Layer 5 of a small transformer language model trained on English Wikipedia (14 layers, counted from 0, width 64).
A neuron's activation on a vector x is SiLU(gate . x) times (in . x), where the dot is the dot product.
The model reads these tokens: "if" "er" " Ed" "d" "y" " |" " Val" "er" "ie" " C" "oll"

The vector x that enters this layer's MLP at each token. A number n stands for n times 0.018.
0 "if": 8 -15 -18 -63 8 30 25 -9 2 -3 5 -2 -30 -31 7 -7 -4 -7 -1 31 -37 54 -9 -17 -6 13 -32 47 -18 -18 -11 -10 -39 -19 3 -21 45 10 -31 38 34 -61 -2 -8 30 -47 72 -38 20 -70 13 19 0 -22 -18 2 16 8 -35 56 -31 60 38 -41
1 "er": 9 -43 5 28 26 12 17 -55 7 -4 37 13 -13 -3 34 31 -65 -25 -1 5 -54 27 24 -4 -26 -26 38 -13 4 5 -13 45 7 9 -15 -13 0 25 32 20 -43 -67 -21 5 23 22 7 -4 20 7 2 41 -60 -43 5 -21 59 11 2 -21 -19 47 2 12
2 " Ed": 68 1 -20 -3 -13 7 -15 3 5 14 -48 0 -3 -21 14 3 -23 -18 -21 -31 -9 44 -6 3 -16 11 34 -37 11 -38 -46 44 -23 -26 -28 -39 35 51 17 -23 -43 -10 -4 21 -2 13 12 24 62 46 -33 -10 -13 -4 -13 -14 8 -19 26 -19 -52 -1 -38 -44
3 "d": 31 1 -31 -2 15 17 -8 15 32 29 -13 22 -1 -18 0 -20 -28 53 3 -43 -18 60 6 -5 -12 -15 5 -49 31 -40 -54 31 -51 -24 -34 -10 32 9 16 -22 5 -79 -33 -9 14 -20 14 -28 53 -3 -13 8 15 -17 5 -16 41 -2 46 17 -15 5 -17 5
4 "y": 6 5 -12 5 -4 27 21 -20 7 17 -5 -10 -61 -7 -3 30 -38 -6 44 -44 -66 62 -35 -2 -19 -9 17 -20 -13 -28 3 39 -33 8 1 -8 19 -4 22 -18 -24 -60 -17 19 11 -32 13 -50 -2 -15 -18 -24 -6 -27 -4 -56 67 -1 54 -38 -39 0 -6 16
5 " |": 6 -27 -24 26 -26 16 12 4 21 28 -11 -7 6 -12 43 4 -47 4 35 -17 -39 48 8 -36 5 9 46 -24 -18 7 66 18 2 -18 -7 -15 9 17 26 11 -35 2 13 14 5 4 31 42 3 -4 -26 35 29 -23 33 -7 7 45 5 -31 -22 15 -8 -24
6 " Val": 23 -16 -20 -10 9 4 13 -18 -9 20 6 -37 -14 -36 -9 -17 27 -67 2 -29 -27 39 37 10 -15 20 24 4 27 -52 -37 29 -9 -9 -10 -65 28 7 0 35 -39 37 32 15 9 -7 5 -2 54 -8 -9 25 32 -43 -19 -14 10 6 -17 -92 -46 27 16 0
7 "er": 26 -7 -2 32 30 31 -30 -26 18 -10 16 3 -16 -15 1 -14 -36 -20 -7 -74 -53 14 52 5 -31 -18 23 -14 38 -17 2 62 -1 -1 -19 -56 -6 1 13 14 -81 -20 -9 26 4 45 2 -33 38 43 5 29 -39 3 6 11 61 20 -21 -58 -26 -7 15 13
8 "ie": 28 -14 -27 2 14 15 2 -25 2 -5 8 -39 -42 -34 6 34 -27 -32 27 -44 -65 49 -16 1 -13 -3 13 -45 -10 -34 0 43 -15 6 5 -73 24 10 22 -9 -71 20 -14 -14 19 -13 -9 6 22 -50 -18 13 -29 25 -7 -47 58 24 -19 -39 -19 2 -25 20
9 " C": 27 -14 15 -4 14 28 -8 -4 11 47 3 -29 6 3 -46 28 -3 -14 27 -38 -50 0 7 -17 -7 22 -1 -73 15 5 -35 39 -2 -35 14 -27 0 19 4 -10 -44 5 41 2 20 -8 48 22 77 -13 -5 15 1 -21 8 -17 2 20 -80 -15 6 8 -38 -2
10 "oll": 30 7 -3 47 27 -15 27 6 -21 2 -22 -42 -4 7 -54 13 -17 -9 30 -53 -56 37 14 47 -25 50 54 -67 22 -29 -21 10 -7 -35 -6 -75 56 21 10 12 -38 9 -21 -15 -4 -3 -7 6 32 0 23 -19 -15 -2 4 -12 1 10 -13 -3 -18 -10 -4 -33

Each question shows the input weights of one neuron of the MLP. A number n stands for n times 0.011.

n125 gate: 38 20 22 -56 21 -10 54 21 -11 -58 33 -8 -33 22 43 62 14 34 8 -42 -32 -8 -9 -41 31 -19 -45 -8 16 12 30 2 2 6 46 1 -15 14 -18 -1 6 -3 4 1 28 17 -31 5 -3 -20 -16 19 -4 -25 2 -28 -27 1 -1 2 -20 1 4 12
n125 in: -32 7 48 -35 11 -24 -19 -28 -41 9 14 -25 -28 -4 -27 8 -29 41 23 21 7 9 26 -32 -16 -24 -5 16 2 10 -20 3 -6 13 2 23 24 14 19 -19 -21 3 4 33 37 1 -41 -15 23 6 -14 -17 8 -27 -34 -6 -8 4 11 3 -56 33 -28 -24
On which three tokens does it fire most, strongest first? 4 "y", 0 "if", 1 "er"

n84 gate: -3 -42 63 -6 18 -16 -29 21 25 -5 4 -5 43 1 18 -13 -6 40 7 -15 29 -16 50 -11 52 -21 14 -7 19 -41 -23 -11 -52 19 -36 -41 6 -28 -10 11 22 -23 18 68 15 8 -71 46 -16 -20 17 -53 25 20 7 -4 -16 9 61 -21 8 11 -18 2
n84 in: -5 41 -19 20 29 21 13 -6 10 -10 35 3 13 -13 16 20 21 8 -13 9 -48 -27 10 21 -52 15 31 -11 -54 -3 -12 -29 -39 31 -42 -5 -2 -15 14 -56 24 8 -28 -20 -2 -5 -3 -32 -10 -10 -36 3 -44 -4 30 41 -1 -2 -43 -2 2 -25 -14 46
On which three tokens does it fire most, strongest first? 3 "d", 5 " |", 0 "if"

n107 gate: -34 -40 -43 -19 16 -4 -14 1 30 -2 -18 -5 -20 -19 3 -2 33 0 -23 -2 -15 5 27 33 6 -33 -9 8 7 -4 -17 -16 9 -21 -1 -11 0 -10 -29 -39 20 55 5 9 -15 -21 -9 -40 -22 -1 -1 -10 65 -42 23 3 5 -11 36 7 -51 -25 -64 38
n107 in: -16 -37 -6 -9 -19 70 -13 28 -18 1 24 3 12 30 0 -20 49 -2 6 3 -20 2 -36 -30 10 -53 -8 37 -10 22 16 1 14 -16 0 5 33 3 -1 -37 8 10 26 -3 5 16 5 -20 -17 8 -53 -3 14 1 17 19 -12 17 6 32 -40 23 20 11
On which token does it fire most? 10 "oll"

n129 gate: -14 8 27 -12 -19 -50 22 -5 29 5 11 9 28 -28 -14 30 -2 44 -8 -16 -42 14 -26 -13 30 2 24 -10 -14 -10 -21 24 52 -11 22 -50 7 -5 7 -28 15 0 -8 13 32 -2 -27 -2 -12 10 -18 -22 -6 13 -12 5 -3 -17 -8 0 41 -20 9 8
n129 in: -43 7 41 -12 -19 -5 -1 -24 16 35 13 -33 -32 22 -5 -1 -10 -3 -43 -39 -14 -5 26 -17 -18 32 5 2 4 -9 8 20 38 37 -3 -17 7 28 -5 -52 11 19 19 29 20 12 -31 7 -18 -11 -4 5 -10 15 8 -20 24 11 1 -2 27 -24 -11 14
On which token does it fire most? 8 "ie"

n85 gate: 11 49 -21 -34 1 4 72 -28 26 -44 8 3 -28 -6 1 53 37 22 23 -8 16 47 -36 13 -21 -11 26 3 22 15 33 -21 -34 -15 -6 -4 -39 -13 30 -16 7 -12 20 14 7 42 -43 30 -35 -17 40 -18 -14 -58 -15 1 24 -16 18 10 1 10 -12 16
n85 in: 42 -38 -32 -8 67 -15 34 18 11 -9 -32 2 35 9 -26 -7 6 -14 42 6 1 22 9 -19 -13 29 65 17 -40 6 39 -16 -23 -26 43 19 -28 31 -9 9 -20 -31 32 24 -5 28 -32 -15 28 37 0 16 -19 30 24 40 12 -2 5 4 33 -26 6 -41
On which token does it fire most? 1 "er"

n51 gate: 8 42 17 -30 24 28 -10 12 11 47 -2 30 -6 -10 11 -30 9 -12 -14 9 0 8 9 -11 -37 11 41 19 21 5 -7 -10 27 -23 7 20 5 13 -18 -5 -54 17 -24 4 14 7 -28 20 -25 -30 -6 -20 -27 20 -9 -4 -57 -4 19 20 24 -39 -7 18
n51 in: 23 23 34 -29 18 31 -5 -11 -9 19 -16 -11 22 27 9 -25 -4 -15 -6 21 1 -4 11 -6 -36 -10 38 -1 -6 18 30 6 -24 -4 28 5 20 13 -25 -8 -15 -4 -12 -5 -5 1 4 32 -29 -11 -2 -30 -22 12 6 21 -39 -1 30 -31 -18 6 35 13
On which token does it fire most? 3 "d"

n117 gate: -4 32 -36 -16 -33 21 10 -16 -5 22 22 1 8 30 -43 -30 -48 -7 3 4 -18 14 12 12 32 6 -3 -5 50 6 11 -8 3 40 8 18 1 10 11 4 10 19 -54 9 39 -9 44 74 14 -20 3 5 37 12 8 -16 0 34 -3 31 63 7 2 -17
n117 in: 18 10 -33 -22 2 -22 27 -4 29 13 11 -45 -10 -13 -9 -44 -21 -36 55 23 -1 13 -6 -14 37 -38 -32 -9 -25 12 -22 17 15 0 -3 17 -2 -14 1 22 29 14 -15 30 -19 3 6 15 62 -3 9 -6 45 -1 27 25 17 50 14 11 38 10 32 36
On which three tokens does it fire most, strongest first? 5 " |", 9 " C", 0 "if"

n99 gate: -17 25 17 13 -20 -1 17 29 56 -16 -3 29 34 15 28 16 -32 43 -7 25 -17 30 4 12 13 -43 -15 -53 -48 -4 3 -25 37 22 22 -2 -32 19 -19 -1 -11 -36 1 2 -1 -12 -9 45 -30 43 -23 -48 7 -15 84 1 3 1 -18 -3 27 -2 1 -2
n99 in: 26 5 2 -5 12 -8 11 18 23 -4 -7 -11 39 -15 0 16 32 22 -5 6 9 -24 12 -65 11 -42 12 3 -15 -40 -21 24 51 0 -2 -24 -13 58 47 -17 -22 -31 27 28 20 6 2 8 3 20 13 37 30 33 1 18 11 -2 6 50 17 -53 1 -19
On which token does it fire most? 5 " |"